Layer 9 of a small transformer language model trained on English Wikipedia (13 layers, counted from 0, width 96).
In attention head 0, each number of a token's query is one row of weights dot the token's vector x plus its bias. The head spreads its attention over the tokens so far by the softmax of query dot key.

Query weights of the head. A number n stands for n times 0.00078.
q0 (bias -0.556): 41 -166 85 -37 -46 -17 -19 35 -77 127 40 -29 -52 -41 -30 -163 -67 93 -13 -67 -133 -1 172 26 35 38 71 152 56 -18 28 78 92 47 103 78 7 -8 50 43 176 12 43 -1 -3 -142 -19 -93 -97 39 111 20 -73 -6 28 -70 12 -67 25 -10 64 -61 -40 23 0 -66 53 -64 -119 -10 -47 89 -40 -32 99 -60 -93 -163 -72 -39 64 -99 31 160 -53 11 57 29 6 72 16 -13 -95 -58 112 118
q1 (bias -0.426): 10 -25 -47 46 -141 47 -11 -41 24 -8 43 75 -14 -30 12 12 -21 82 -100 -27 19 -104 33 56 40 -116 76 -9 49 76 -39 -12 13 16 40 31 39 -99 50 -72 126 66 42 11 9 -27 85 -142 -8 -51 93 -31 -95 -67 25 -28 35 8 8 -84 -6 -102 -8 -5 17 100 91 -40 -58 -51 176 -97 30 -30 -21 -82 29 -105 -27 -111 70 -7 -54 83 -11 55 -108 94 15 17 64 50 94 5 2 7
q2 (bias -0.638): 84 -168 54 98 -242 19 -1 -19 -159 -24 21 -70 -71 -18 -200 -209 -96 55 0 -85 4 -39 87 188 17 -68 128 203 72 -9 154 19 9 51 83 87 189 -37 161 -63 44 -26 15 -149 38 -116 204 -300 50 184 57 58 -36 78 112 31 -38 -75 -49 -84 -65 -86 -152 20 -90 12 153 -166 -141 19 196 13 -17 2 76 -63 105 -246 -138 -131 169 3 79 143 -91 91 -135 135 167 -114 40 21 -30 -40 156 179
q3 (bias 0.583): -48 194 -77 -83 73 -151 196 -9 6 -160 181 153 140 42 76 144 163 -254 -53 225 180 -25 -160 -61 -97 196 -204 -143 -194 113 -31 -266 -177 102 -269 91 252 202 -120 -43 -328 -63 -23 64 79 135 -194 176 176 -171 -177 -19 145 -133 -63 12 74 -79 222 236 142 209 -242 161 14 68 188 -60 131 67 -184 -53 117 -162 -146 -42 141 259 122 -47 -239 -104 191 -129 184 -83 -72 -246 -116 -238 -193 -298 45 87 276 -163
q4 (bias 0.100): -21 103 -32 61 49 -4 159 -33 57 59 50 60 19 137 -14 -36 72 -210 48 163 234 -153 -196 13 9 55 -164 18 -104 10 22 -167 -173 -161 -157 89 139 58 -43 23 67 33 -1 -31 70 145 -93 -17 52 -201 -171 19 114 0 111 -105 33 50 74 130 121 175 -171 82 42 112 88 -28 75 45 -15 8 151 1 -119 -82 59 139 96 65 -124 19 28 -14 26 48 -49 -151 -154 -241 -24 -229 186 92 177 -228
q5 (bias 0.918): 9 104 -93 139 149 71 -6 -15 24 -45 12 39 -207 -84 -21 129 96 -2 109 187 2 47 -236 -35 -20 143 15 -113 -173 3 16 -198 -24 -223 -174 -16 113 151 -178 -79 -194 -29 -83 14 50 96 17 239 181 -175 -98 -46 58 -82 -83 68 109 168 8 125 62 87 -44 -134 31 15 -89 -157 169 -53 -194 61 161 51 -196 -15 162 96 155 14 -230 113 156 -31 131 -174 168 -76 -239 35 -42 -23 201 -108 -9 -219
q6 (bias 0.754): -27 63 -78 64 111 -48 172 -15 -19 -6 -14 71 -29 33 -6 150 76 30 -173 81 -7 110 186 52 156 -77 -20 -151 -70 -20 -79 23 -42 24 66 -57 79 -113 -92 56 -177 -2 299 94 7 -65 50 165 153 -6 -87 -55 138 -18 -118 31 -41 43 102 -28 116 144 -193 -19 -41 11 -49 65 7 14 -128 -69 182 -126 89 -245 57 121 98 220 -38 5 -13 -148 128 -206 7 -94 -70 24 -176 -55 92 -25 20 -117
q7 (bias -0.431): 122 -103 -42 39 -215 129 -108 -9 128 -171 18 140 -209 -3 43 64 -81 176 -25 -97 -166 -91 81 52 -140 -52 31 139 31 62 -13 94 288 137 -92 -38 83 -269 143 -169 51 187 -186 0 37 -108 237 -161 70 138 162 37 -143 -2 51 100 164 6 -216 -34 -192 -172 91 -14 -116 -92 -27 -51 -62 63 86 168 13 86 -12 -48 -19 -195 -113 11 202 27 -189 136 -46 52 -15 226 -5 151 112 183 -101 15 -236 -63
q8 (bias 0.885): -76 64 62 -34 49 -169 125 -125 111 -114 114 23 21 120 -104 156 104 -281 -24 88 156 -267 14 -41 39 90 -238 9 32 109 136 -126 -127 257 -198 -53 211 116 66 -9 -154 -22 19 0 144 116 -176 44 53 -13 -124 -43 260 -104 -106 209 82 25 83 -49 4 190 -182 -20 -95 171 208 55 23 148 -151 43 249 24 34 -106 48 235 127 -31 -26 -102 -52 -114 175 -59 -20 -200 -25 -168 -294 -125 3 -24 144 -138
q9 (bias -0.191): 105 74 -33 34 27 91 -100 54 -101 38 -68 139 -16 44 99 62 11 163 -59 -84 -315 -42 -77 -50 -51 -128 13 -16 8 -24 -122 66 15 83 -73 -4 -185 -36 49 90 -9 61 -69 3 -41 44 57 34 29 60 -106 -14 -116 36 -19 33 60 -121 -56 57 -90 -107 117 -25 68 109 -31 20 32 -22 38 -103 -13 -24 -88 39 -142 -23 21 29 97 -4 -36 71 -12 -81 13 99 49 71 111 165 -10 -30 -158 -32
q10 (bias -0.174): -26 1 -35 -62 20 214 -36 42 47 99 -33 31 -130 116 145 40 88 87 -12 91 -129 137 -214 -98 -117 28 59 -43 -65 -104 -210 125 -26 -250 28 -24 -151 87 11 155 13 -58 48 21 -105 -91 -106 -46 39 28 -70 2 -107 -65 44 -247 -23 -56 86 52 -9 -79 155 42 192 -18 -141 3 63 -69 36 -131 56 -44 -21 -29 -147 31 63 111 148 -31 -69 31 -113 -41 1 121 25 164 112 201 -57 39 -213 100
q11 (bias -0.519): 73 130 8 -113 100 45 -206 38 195 -293 0 -119 -16 21 29 4 39 143 123 -123 -138 -148 -47 -97 -115 -58 -88 163 224 19 -109 -4 44 63 -6 -2 -209 49 283 40 140 49 -33 -121 -24 191 232 88 -30 134 -127 67 -186 -62 -162 183 108 260 -189 -275 -286 -190 -9 122 -5 102 -46 -29 19 -30 139 -64 -318 7 55 141 159 -187 -125 -153 172 98 -25 157 35 97 23 62 75 -22 136 80 169 42 -110 -27
q12 (bias -0.038): 42 92 -21 52 -22 112 -5 -7 28 85 -41 -42 -119 0 161 -6 43 -21 56 162 -184 -57 -68 11 89 101 -112 -32 -108 -52 -78 18 76 -181 -79 -44 -20 65 22 -32 -18 -47 -122 85 -113 27 -84 30 -50 -44 -20 107 46 -226 -50 -120 -25 57 42 28 -56 -7 105 188 98 -17 -117 32 -67 183 1 -12 -22 -105 -41 -29 -90 71 19 76 -39 -158 -81 8 -5 -92 38 -47 5 67 -3 -54 -58 183 79 -85
q13 (bias -0.794): 197 16 -67 110 -133 90 -89 -53 -143 186 104 -15 -111 19 -74 -79 -56 237 2 -52 -323 229 69 96 288 -206 38 -118 134 -275 -80 120 47 -164 85 -142 -65 -25 256 24 -70 71 -3 65 -196 -130 46 -40 -79 61 232 -12 70 -38 39 32 -96 -129 9 -161 -176 -97 168 152 73 -96 -102 -85 -98 176 132 123 -189 128 6 -125 -45 -48 -15 -248 135 -52 -201 75 31 -61 180 242 64 172 -97 -61 54 8 -37 -60
q14 (bias -0.020): 51 -27 -23 166 -70 14 -243 100 -101 -11 26 26 86 -1 -50 37 65 45 -76 -1 62 115 48 52 -25 21 -58 62 -135 21 -80 155 -111 11 107 -101 -54 66 -178 -169 21 13 -79 47 44 -120 142 38 -118 -62 -1 -18 -88 88 128 -100 21 101 83 16 -80 -1 78 -66 121 75 -32 28 43 -96 -66 -25 -88 -32 78 57 41 36 -81 -196 30 -96 45 41 -143 3 81 -33 135 94 -15 72 -245 -12 54 -54
q15 (bias 0.649): -179 117 -21 -200 -63 75 15 -38 64 40 222 46 26 63 0 184 -116 -183 -51 160 112 -101 -32 -33 30 29 21 26 -114 89 -151 -77 -43 60 -65 -41 169 -51 -23 -137 -7 -32 94 -34 121 125 0 3 23 -148 -27 52 83 -156 -16 -140 38 184 45 -44 95 72 -14 -50 127 3 137 -27 -36 -92 0 103 235 -134 -101 -7 -35 143 -101 55 -167 -58 36 -321 166 70 -88 20 -54 -189 -198 -31 37 -9 -7 -157
q16 (bias -0.104): -4 10 -52 65 -60 56 0 13 -13 -70 25 155 -72 -16 48 -81 62 47 118 72 -30 130 -2 -47 -13 8 -80 101 32 -41 -50 87 28 -215 -58 56 13 102 -126 -127 99 -84 78 6 61 8 185 -68 -20 77 34 -83 32 -41 9 -59 -104 -53 -86 221 -46 -72 -32 233 52 146 54 8 92 102 -58 75 -17 -78 220 94 -116 -5 -14 24 -1 -166 -46 -89 3 -131 100 60 -86 -116 -38 -170 70 182 22 -146
q17 (bias -0.682): 203 -172 25 91 -107 -105 -56 -73 -119 26 -1 18 41 -88 16 -174 -33 281 18 11 6 231 1 188 -160 -103 173 83 142 9 54 94 174 -11 1 -74 -20 -184 82 53 125 -85 51 -84 -74 -173 94 -17 49 200 118 -37 -33 209 87 -81 -235 -248 -115 -36 -46 -77 -134 -157 -215 -16 21 -171 58 0 21 129 -97 61 135 -104 104 -148 -127 -73 72 10 45 276 -79 7 41 58 201 75 194 112 -173 77 34 138
q18 (bias 0.507): -133 10 -5 94 239 -143 239 42 108 27 125 35 -9 67 15 -72 138 -244 -19 1 49 -209 52 -151 87 12 78 -57 17 -159 24 -158 195 -256 -91 117 149 70 -107 28 -110 -64 94 30 59 -80 -141 39 68 -77 48 -30 186 -212 15 -61 -158 65 -74 83 100 44 -100 235 132 48 105 -127 -6 41 -119 26 199 26 77 -194 20 125 57 -26 15 -60 -134 -101 46 7 75 -42 -34 -220 -81 -229 3 -32 36 -19
q19 (bias -0.097): 182 148 -17 44 -82 -54 -52 84 -197 -47 -99 61 -98 57 94 -41 93 -103 -19 -122 77 141 -88 13 -34 125 -67 -27 192 30 3 -154 40 -204 60 15 -54 45 -2 20 -89 -177 -9 -65 25 20 53 101 85 101 -33 -71 -100 45 -164 54 -2 -116 275 76 170 35 -18 -77 43 1 91 -15 93 -176 60 186 -80 -107 -50 -140 54 115 -62 -108 37 40 148 79 46 52 -114 -40 -52 -172 14 -110 55 11 154 49
q20 (bias -0.162): 71 46 100 22 -9 162 -141 63 -43 -9 109 103 64 205 -58 79 34 62 10 -110 -281 -280 60 31 66 -151 -130 92 -72 84 -110 20 36 -304 4 22 -20 -87 11 22 48 94 31 42 119 -99 -22 -136 11 25 -114 22 -103 79 62 -221 -53 21 -126 -16 1 -29 18 89 -45 -4 149 145 -229 90 121 30 3 -104 98 -159 -158 45 -86 193 339 -202 -223 -51 -34 52 -23 286 -18 -19 168 -21 -269 -34 108 -29
q21 (bias 0.823): -1 -10 -130 8 55 -185 167 25 -97 -51 169 79 -12 -33 -56 -138 82 -160 56 91 176 6 -63 73 -103 102 -133 -147 -95 50 -19 -173 -77 31 12 239 205 147 -2 -57 -72 47 88 90 156 140 -31 119 55 -33 -59 -101 26 -34 46 247 105 -46 82 157 85 39 -141 -6 -135 196 190 42 169 57 -198 -55 158 -86 -91 -130 145 82 252 -40 -258 85 55 -55 81 78 -66 -251 -206 -102 -93 -138 233 -24 215 -327
q22 (bias -0.342): 45 -321 195 33 76 55 -126 83 -108 117 109 -180 -7 -91 -106 -150 19 28 62 -143 -35 -97 -12 -102 -89 30 54 116 214 -12 257 -89 11 131 -88 38 -152 31 114 174 134 -54 5 122 112 -15 180 -357 -152 -86 107 -68 -57 7 23 128 -12 -15 -215 -85 -3 -173 -55 -327 -129 155 73 -234 -36 -134 30 -217 39 316 15 44 -46 -202 -100 -34 239 237 -213 135 -87 229 25 241 201 51 169 236 -61 -70 -256 283
q23 (bias 0.097): -131 -103 52 29 38 -71 211 51 -28 133 -84 -113 -53 38 -102 -13 -59 3 -14 9 201 -10 63 69 -49 -125 120 -21 212 -31 -20 -80 74 -10 -16 132 219 -123 107 6 -72 -23 126 -91 -56 -83 41 -247 59 -12 186 14 72 79 66 245 -95 -110 -137 -80 -8 -109 -123 -52 -40 72 -83 -77 -6 52 -20 -176 106 123 -11 -69 198 -70 -62 -90 -23 -31 -7 92 -148 -21 -56 124 62 -110 -49 10 -8 -21 58 104
q24 (bias -0.310): -4 -67 -6 57 -63 145 -79 64 75 22 -6 45 -317 -10 30 -117 149 -93 20 -82 -55 -32 -143 84 -67 -44 37 40 -54 74 -114 -114 327 83 163 4 185 7 39 -258 -5 136 1 -65 104 -166 74 -64 -53 -78 134 55 11 281 88 21 44 -141 26 -169 69 116 -17 -19 -17 -43 96 -11 -253 137 -41 320 -134 173 -65 -136 181 -43 -11 -43 105 86 -47 310 -47 119 -71 37 -47 -163 4 -35 153 -159 118 -100
q25 (bias -0.033): 38 15 92 -35 -162 -23 -218 31 -62 10 -104 -143 1 89 9 51 56 -10 94 -117 177 -122 84 -3 96 -81 128 120 -111 129 -10 -54 -30 183 151 -100 67 -84 54 -101 -13 29 -123 16 45 179 -36 -39 -14 -117 -38 65 -44 1 -14 -165 101 -49 12 4 -45 121 128 -198 4 -29 -2 104 -55 -203 -86 92 -7 31 44 116 84 37 -50 -152 -125 44 14 97 46 17 -1 -84 98 -129 26 32 -225 -206 147 219
q26 (bias 0.034): 98 -130 31 6 174 -12 48 37 -29 40 -36 -78 118 40 -4 22 114 -79 32 31 -187 -290 218 -33 308 -53 -182 -58 176 120 170 109 -143 -127 -18 -26 -177 181 -15 -74 48 77 191 38 111 121 -197 48 15 -133 -143 -53 296 -109 -208 -99 3 -25 -135 -21 -86 54 -79 107 -71 173 -12 -105 -145 -208 108 55 101 73 17 135 -240 11 63 -139 -209 -134 -174 -23 248 -7 -58 234 147 -3 -184 -25 73 210 -38 136
q27 (bias -0.010): -164 15 -71 87 -67 116 42 61 -4 23 -33 -6 188 -52 -96 -16 -66 -46 -61 -65 137 180 22 281 208 -49 100 -35 109 31 -153 120 -147 -85 178 -17 27 -147 7 -89 -14 6 51 0 160 -34 31 -117 -21 -113 -10 88 116 -117 179 -3 -19 66 -1 16 -49 -119 -25 -26 -38 -92 28 -108 -81 -104 85 -17 -41 116 -118 -73 356 -17 -103 48 -158 90 105 -99 24 189 -131 -80 -51 -4 -96 179 19 -48 23 -14
q28 (bias -0.043): -136 -178 170 23 47 -6 131 9 -142 100 25 81 -198 -106 161 187 38 209 -96 130 -234 41 -129 -238 72 70 -189 -63 107 -274 11 -70 64 -1 -82 123 -21 -165 -70 156 135 475 50 -47 -61 -18 -73 110 155 -134 8 -189 33 39 -175 24 13 -93 -92 -140 47 -74 -33 -115 81 17 47 -55 -67 81 97 6 96 -113 -53 12 -194 48 83 -48 102 152 35 51 86 26 -35 80 -72 105 6 44 231 -231 -112 -45
q29 (bias -0.024): -12 9 -73 -7 -254 5 -28 -80 -95 82 44 -55 202 -26 -35 48 42 37 49 -66 -146 -122 166 314 319 -9 -84 -7 25 80 -13 36 -42 -362 210 -36 -3 136 -31 -81 -130 -229 72 68 15 -47 -54 60 -36 240 -36 197 53 -78 -122 35 -101 105 62 40 19 140 81 194 -195 -57 82 -3 -61 35 -213 160 -156 -165 216 -52 -27 -57 -62 -135 8 -297 59 -141 106 -95 145 -115 84 25 -28 -147 -194 177 174 -110
q30 (bias 0.007): 115 -105 101 -5 -67 60 74 -52 31 194 60 -88 0 -49 -3 -75 -87 -83 130 39 -119 -69 -16 41 44 104 -26 91 -137 -70 136 -66 -64 -200 -114 -117 116 125 -26 81 -38 -37 -57 74 -91 -64 -11 29 -49 85 38 47 12 70 -226 -46 38 60 2 -6 88 171 -13 228 -66 -229 -67 -85 4 185 16 27 28 -15 92 -47 -145 20 52 240 48 -178 35 -163 -46 -90 78 29 5 -35 -186 -11 -91 202 105 -84
q31 (bias 0.046): -105 218 62 -116 -150 -153 235 -138 -131 49 98 25 -59 -45 17 -66 -94 -104 -118 100 -19 -62 83 -12 36 86 -29 82 65 -54 81 -233 -230 262 -213 -19 220 -155 29 -57 47 107 6 117 -135 147 -3 -223 -18 20 53 -148 -107 156 -55 19 -95 -333 -5 -42 134 78 0 -112 54 140 133 119 2 171 -25 -112 38 71 47 47 -181 145 271 203 108 108 54 91 -93 -86 221 -268 18 -221 -132 32 -24 178 -113 6

Each question shows a short text with each token's key, already scaled and adjusted for position as the last token sees it. A number n stands for n times 0.0024.

Then comes the last token's vector x. A number n stands for n times 0.0086.

0 "-": 231 171 80 77 146 24 42 -280 154 -278 -265 -68 -259 -225 157 264 -295 -299 328 -288 296 359 -126 366 -240 204 -39 -191 -236 -51 -51 -172
1 " The": -36 314 9 132 96 76 108 -209 189 -237 -233 -144 -196 -203 130 253 -266 -262 310 -210 307 334 -143 347 -177 211 1 -208 -179 2 -19 -154
2 " Wild": -427 70 -143 170 69 192 143 -137 128 -95 -20 -136 -82 -170 45 249 -222 -199 189 -204 368 233 -40 327 -192 324 -39 -222 -192 -20 -69 -50
3 " and": -271 -215 -176 69 -28 209 151 -39 203 -90 -91 -146 -127 -224 105 274 -219 -252 264 -199 306 291 -82 339 -95 302 -48 -202 -202 -75 -48 -126
4 " the": 8 -324 -146 -18 -12 116 181 -125 239 -135 -173 -165 -146 -202 100 246 -236 -263 292 -179 290 306 -147 326 -159 194 -2 -215 -163 13 0 -162
x: 14 -49 33 129 106 -10 126 32 23 12 -32 -11 -23 -9 13 31 5 40 2 34 -59 -26 29 -23 15 -10 -73 -20 -25 3 -26 94 -24 23 16 89 -51 22 34 17 104 29 -29 4 122 -13 32 -15 2 -21 -14 -59 -12 -14 -50 26 45 2 15 -45 -57 -36 -473 -17 -9 -8 46 -36 -21 -32 98 30 -9 66 22 -22 -55 58 -18 19 -263 12 -51 74 74 22 23 -62 2 84 -15 8 62 -24 3 -36
To which token does the last token give the most attention? 4 " the"

0 "s": 219 218 72 94 130 0 18 -243 145 -224 -203 -104 -199 -200 164 262 -260 -291 308 -261 289 329 -133 339 -211 209 -48 -247 -243 -35 -62 -165
1 " of": -52 319 29 133 117 66 78 -225 180 -228 -234 -102 -173 -210 118 258 -274 -284 290 -244 293 333 -141 351 -190 214 -46 -200 -229 -21 -17 -138
2 " Dark": -407 105 -139 171 56 198 126 -138 141 -67 -28 -123 -53 -189 42 206 -250 -215 184 -138 360 270 -62 324 -178 302 -42 -259 -169 -50 -34 -80
3 "ness": -263 -264 -236 48 -17 181 108 -76 157 -19 3 -125 -103 -191 120 265 -249 -266 226 -189 371 267 -63 293 -148 299 -102 -306 -165 -62 -54 -124
4 " (": 29 -276 -131 9 -79 137 195 -78 203 -121 -157 -146 -230 -249 194 278 -255 -280 345 -244 289 319 -124 440 -212 279 -135 -310 -162 -93 -146 -169
x: -13 -21 -91 -118 -18 45 113 12 47 -8 -72 34 0 -4 -49 24 28 143 77 85 108 -10 -79 -11 29 50 -39 -3 88 -2 120 -86 -18 -59 11 40 -32 188 8 -18 -13 7 77 28 42 -75 -30 10 -120 -131 -62 59 10 -61 52 -24 101 -21 -73 67 -50 128 -401 -18 -64 13 -53 2 113 -25 66 86 -45 43 -4 -53 33 34 64 10 -99 8 57 32 46 -81 0 -27 -30 -1 -7 20 4 -6 -11 -6
To which token does the last token give the most attention? 1 " of"

0 "ll": 225 277 48 133 133 21 18 -231 145 -190 -164 -91 -175 -198 160 245 -280 -278 275 -259 304 294 -115 340 -193 259 -39 -254 -250 -24 -56 -168
1 "ow": -97 341 -15 137 120 62 64 -226 164 -164 -159 -113 -161 -215 148 247 -277 -286 279 -266 304 307 -121 342 -197 251 -42 -243 -237 -27 -60 -164
2 " That": -329 73 -54 107 82 79 107 -217 166 -204 -173 -135 -141 -196 152 246 -240 -269 274 -236 271 317 -148 290 -204 272 -13 -286 -179 22 -87 -100
3 " Horse": -289 -261 -195 72 21 185 138 -90 162 -32 -47 -138 -101 -202 101 265 -190 -221 187 -182 347 258 -64 293 -184 287 -15 -264 -181 -39 10 -82
4 "!": 52 -311 -164 -36 -26 153 148 -101 171 -108 -87 -132 -167 -224 129 279 -239 -257 275 -192 327 301 -106 282 -212 253 -60 -301 -162 -21 -105 -107
x: 11 56 41 -13 41 -32 7 72 29 -118 -70 -35 3 62 57 -53 142 23 -87 -7 18 57 -14 -25 -9 -37 18 53 16 61 -82 -123 -72 -103 -70 90 7 120 80 5 -40 22 97 -6 14 40 25 22 180 -13 83 17 50 -23 121 -113 -6 36 14 47 46 118 -386 -82 -59 13 -68 -31 1 -26 42 -19 73 1 56 -10 8 -86 15 32 -121 13 19 43 -34 27 30 8 -75 14 -45 18 64 16 -123 39
To which token does the last token give the most attention? 2 " That"

0 " Mate": 240 313 67 137 153 36 38 -245 147 -147 -148 -108 -148 -190 160 251 -252 -253 232 -256 321 272 -109 309 -176 294 -28 -231 -213 -3 -37 -146
1 ",": -46 299 22 119 134 76 85 -226 179 -199 -207 -97 -197 -210 143 255 -243 -280 305 -223 270 341 -129 342 -186 212 -4 -232 -225 -55 -52 -150
2 " Right": -387 56 -161 158 26 173 119 -123 147 -86 -43 -97 -104 -214 94 235 -240 -245 175 -189 357 261 -104 227 -162 307 -74 -281 -189 -10 -31 -73
3 "s": -265 -286 -259 13 -14 163 114 -70 175 -36 8 -149 -93 -171 86 268 -225 -220 190 -185 328 241 -70 380 -136 308 -95 -294 -234 -61 -29 -61
4 " of": 81 -393 -201 -43 -68 149 139 -74 196 -115 -115 -108 -70 -211 56 249 -254 -217 192 -174 325 280 -121 346 -109 273 -110 -261 -179 -11 23 -76
x: 7 26 -27 18 95 12 112 35 -21 61 -11 -11 91 -11 5 98 80 106 20 -44 -17 -75 22 -8 54 -34 23 55 65 -77 86 -23 -46 33 -47 -87 3 -42 29 -14 -101 31 35 -36 130 9 -136 -5 240 -50 22 -30 -20 -56 -107 -43 23 -78 -81 44 7 14 -360 39 19 22 -12 123 -119 2 61 32 51 -98 36 -79 -5 170 14 -5 -114 -19 -37 3 62 -52 -48 7 4 0 -102 -58 21 39 -6 45
Which two tokens does the last token look at most, in order? 1 ",", 2 " Right"

0 " |": 251 196 76 110 144 45 31 -271 148 -293 -280 -61 -265 -207 175 257 -314 -290 309 -289 301 362 -115 380 -217 230 -59 -197 -231 -17 -54 -173
1 " Not": -176 385 -73 195 80 170 103 -150 139 -142 -40 -145 -81 -167 76 234 -261 -198 195 -162 316 236 -122 346 -106 296 -80 -195 -190 21 16 -66
2 "ts": -392 57 -203 126 21 140 76 -108 176 -75 -10 -131 -93 -181 91 253 -212 -239 196 -161 319 242 -79 346 -154 274 -73 -272 -232 -25 10 -43
3 " County": -294 -288 -271 -10 15 170 121 -102 149 -62 -43 -104 -53 -174 61 292 -237 -217 196 -290 389 252 -66 383 -172 312 -79 -286 -169 -6 -67 -125
4 " |": 22 -384 -189 -87 -30 181 174 -144 216 -150 -212 -117 -207 -235 110 263 -295 -244 265 -284 336 326 -57 377 -199 301 -58 -206 -217 -7 -69 -123
x: 63 17 52 -86 45 -103 14 -27 -8 -156 -11 32 114 58 -33 84 -33 -26 84 22 -46 -22 19 -1 26 50 -82 46 -38 -59 35 72 -54 -77 -34 214 25 -14 -66 3 -50 -66 -69 19 57 -41 48 18 350 -35 44 -41 119 -44 -97 12 40 -54 59 -37 -85 25 -256 -1 54 -9 -28 6 41 -57 -5 16 -65 -32 -12 18 61 -54 -77 49 -85 26 58 29 106 91 -33 -4 31 32 -21 55 0 -31 42 -92
To which token does the last token give the most attention? 4 " |"

0 " Un": 196 281 34 191 110 109 85 -169 121 -96 -60 -155 -88 -173 93 242 -230 -202 212 -148 279 270 -128 300 -144 255 -61 -236 -221 -21 -37 -141
1 "disc": -150 321 -110 180 82 135 106 -164 121 -82 -41 -115 -97 -154 136 241 -216 -223 192 -160 291 243 -116 248 -155 258 -89 -257 -153 -64 -33 -167
2 "lo": -383 53 -219 69 54 117 110 -185 140 -96 -30 -61 -85 -186 114 234 -211 -235 186 -154 292 217 -135 232 -173 266 -25 -242 -158 -57 0 -138
3 "se": -229 -267 -208 1 9 128 100 -154 153 -69 -52 -73 -124 -191 160 241 -200 -265 233 -214 299 239 -123 273 -128 236 -48 -290 -181 -66 -10 -135
4 "d": 49 -337 -154 -45 -11 132 154 -153 197 -92 -110 -127 -139 -225 121 249 -232 -269 267 -230 290 295 -128 313 -174 245 -31 -265 -233 -46 -58 -164
x: -49 37 -27 -4 51 -15 46 49 56 -25 -14 -56 -26 -75 5 -3 44 64 1 118 -86 66 41 -13 56 -21 -27 -38 65 -20 -77 96 -164 -131 25 42 59 42 -4 1 -3 24 58 -1 24 -35 -14 -113 227 -20 108 33 26 18 11 -34 -25 4 5 67 49 -3 -439 -21 -25 -27 -25 32 48 7 82 23 40 -9 0 -46 -22 -49 5 53 -22 -43 -21 30 60 3 78 -26 -80 30 -2 54 50 -13 13 -128
Which token does the last token look at most, and with what share of its attention? 4 "d", with about 30%

0 "disc": 214 336 19 200 127 103 66 -193 112 -90 -57 -118 -117 -161 145 233 -236 -222 195 -189 310 245 -113 265 -138 274 -91 -237 -157 -44 -22 -164
1 "lo": -157 360 -139 176 95 95 78 -207 130 -112 -42 -62 -97 -186 127 238 -217 -235 191 -158 303 226 -131 237 -174 270 -23 -237 -168 -50 2 -138
2 "se": -345 68 -143 117 63 111 77 -186 152 -100 -87 -84 -141 -197 174 244 -216 -271 251 -232 301 259 -126 285 -143 235 -36 -278 -202 -56 -21 -149
3 "d": -262 -206 -144 56 35 131 128 -176 189 -102 -124 -121 -156 -229 127 244 -235 -275 283 -217 280 304 -125 304 -168 231 -14 -252 -247 -61 -53 -157
4 " |": -13 -316 -132 -8 8 148 195 -178 241 -191 -240 -129 -214 -240 150 272 -285 -300 315 -265 290 352 -123 373 -222 236 -44 -200 -241 -23 -53 -164
x: -5 -34 18 -54 98 -22 57 43 -14 -89 -27 -13 88 40 -74 36 6 52 47 22 -81 -4 66 -12 25 11 -113 25 37 12 -12 102 -102 -79 41 119 -48 64 1 48 6 2 -41 -25 73 -107 62 -85 244 -65 82 -19 76 -3 -44 41 21 -28 -19 75 -66 -68 -397 -11 -55 -12 -50 22 70 16 70 -10 -2 7 32 31 41 -67 -68 12 -169 -11 3 55 43 25 10 -49 -13 92 -34 71 45 24 13 -115
Which token does the last token look at most, and with what share of its attention? 4 " |", with about 60%

0 "/": 218 375 -5 236 129 104 44 -213 109 -135 -47 -124 -153 -189 82 203 -254 -133 202 -195 378 219 -61 338 -133 243 -132 -242 -150 -68 13 -33
1 "C": -189 382 -148 218 92 123 86 -214 135 -110 -9 -141 -86 -161 141 214 -203 -178 161 -161 408 219 -36 343 -133 300 -95 -202 -192 -26 -38 -53
2 "BS": -373 58 -179 113 96 116 110 -210 147 -113 -60 -87 -100 -177 161 252 -182 -244 227 -227 362 236 -106 341 -176 283 -64 -244 -184 -15 -51 -55
3 " affili": -254 -271 -225 -17 34 152 137 -141 132 -72 -29 -98 -84 -194 123 215 -218 -229 223 -157 316 258 -137 239 -132 250 -66 -208 -175 -67 -52 -137
4 "ate": 61 -341 -164 -42 -2 131 153 -135 202 -111 -132 -120 -140 -221 174 275 -241 -282 265 -248 322 298 -133 286 -165 250 -44 -249 -213 -46 -46 -132
x: 69 34 7 24 92 -21 89 77 8 1 26 -62 23 2 -41 -6 124 44 28 -2 -96 47 97 10 9 -15 -32 -46 22 -49 -7 -2 -114 -105 13 111 -2 56 -57 29 -65 54 47 30 -8 4 7 -17 167 35 77 14 33 50 -29 -38 -11 -24 84 30 39 -29 -457 -20 -61 26 -91 -33 40 86 27 -20 -15 -64 0 -52 -47 -10 -69 39 -35 -52 2 43 72 -3 39 -23 -39 53 -48 30 97 16 -40 -74
To which token does the last token give the most attention? 4 "ate"

0 " Cor": 264 353 35 172 143 37 27 -265 137 -159 -133 -103 -166 -211 182 234 -267 -233 207 -224 354 269 -86 319 -172 334 -37 -234 -226 -9 -38 -145
1 "t": -145 355 -72 182 81 92 58 -201 159 -147 -122 -99 -153 -199 148 251 -248 -245 218 -242 322 273 -106 321 -161 277 -33 -268 -241 -33 -45 -127
2 "land": -362 88 -135 105 100 119 93 -176 179 -85 -95 -92 -81 -188 98 261 -238 -269 244 -250 343 261 -99 376 -190 274 -26 -256 -214 -29 -52 -148
3 "\n": -265 -139 -98 60 42 156 203 -223 229 -226 -241 -92 -263 -251 165 282 -297 -310 337 -284 319 355 -111 380 -255 214 -45 -205 -214 -47 -41 -173
4 "-": -12 -285 -136 -19 -14 188 217 -148 227 -186 -208 -136 -180 -218 84 292 -242 -284 318 -309 298 309 -116 420 -238 238 -15 -153 -230 -80 -71 -151
x: 13 13 28 -48 96 -17 -12 51 7 -50 -8 -76 84 35 -65 -33 -29 187 32 22 -34 23 34 2 -43 -89 -130 -16 65 31 -89 123 -28 -21 45 200 -30 -10 -16 -10 92 66 -145 -41 32 -29 10 -13 128 -75 40 31 95 -67 3 58 71 19 -66 131 -121 -26 -369 43 -5 80 -34 43 31 58 61 1 -22 5 19 22 52 -90 -4 -22 -84 -59 68 -48 -30 -114 50 -71 -56 74 -41 7 -2 -21 44 -15
To which token does the last token give the most attention? 3 "\n"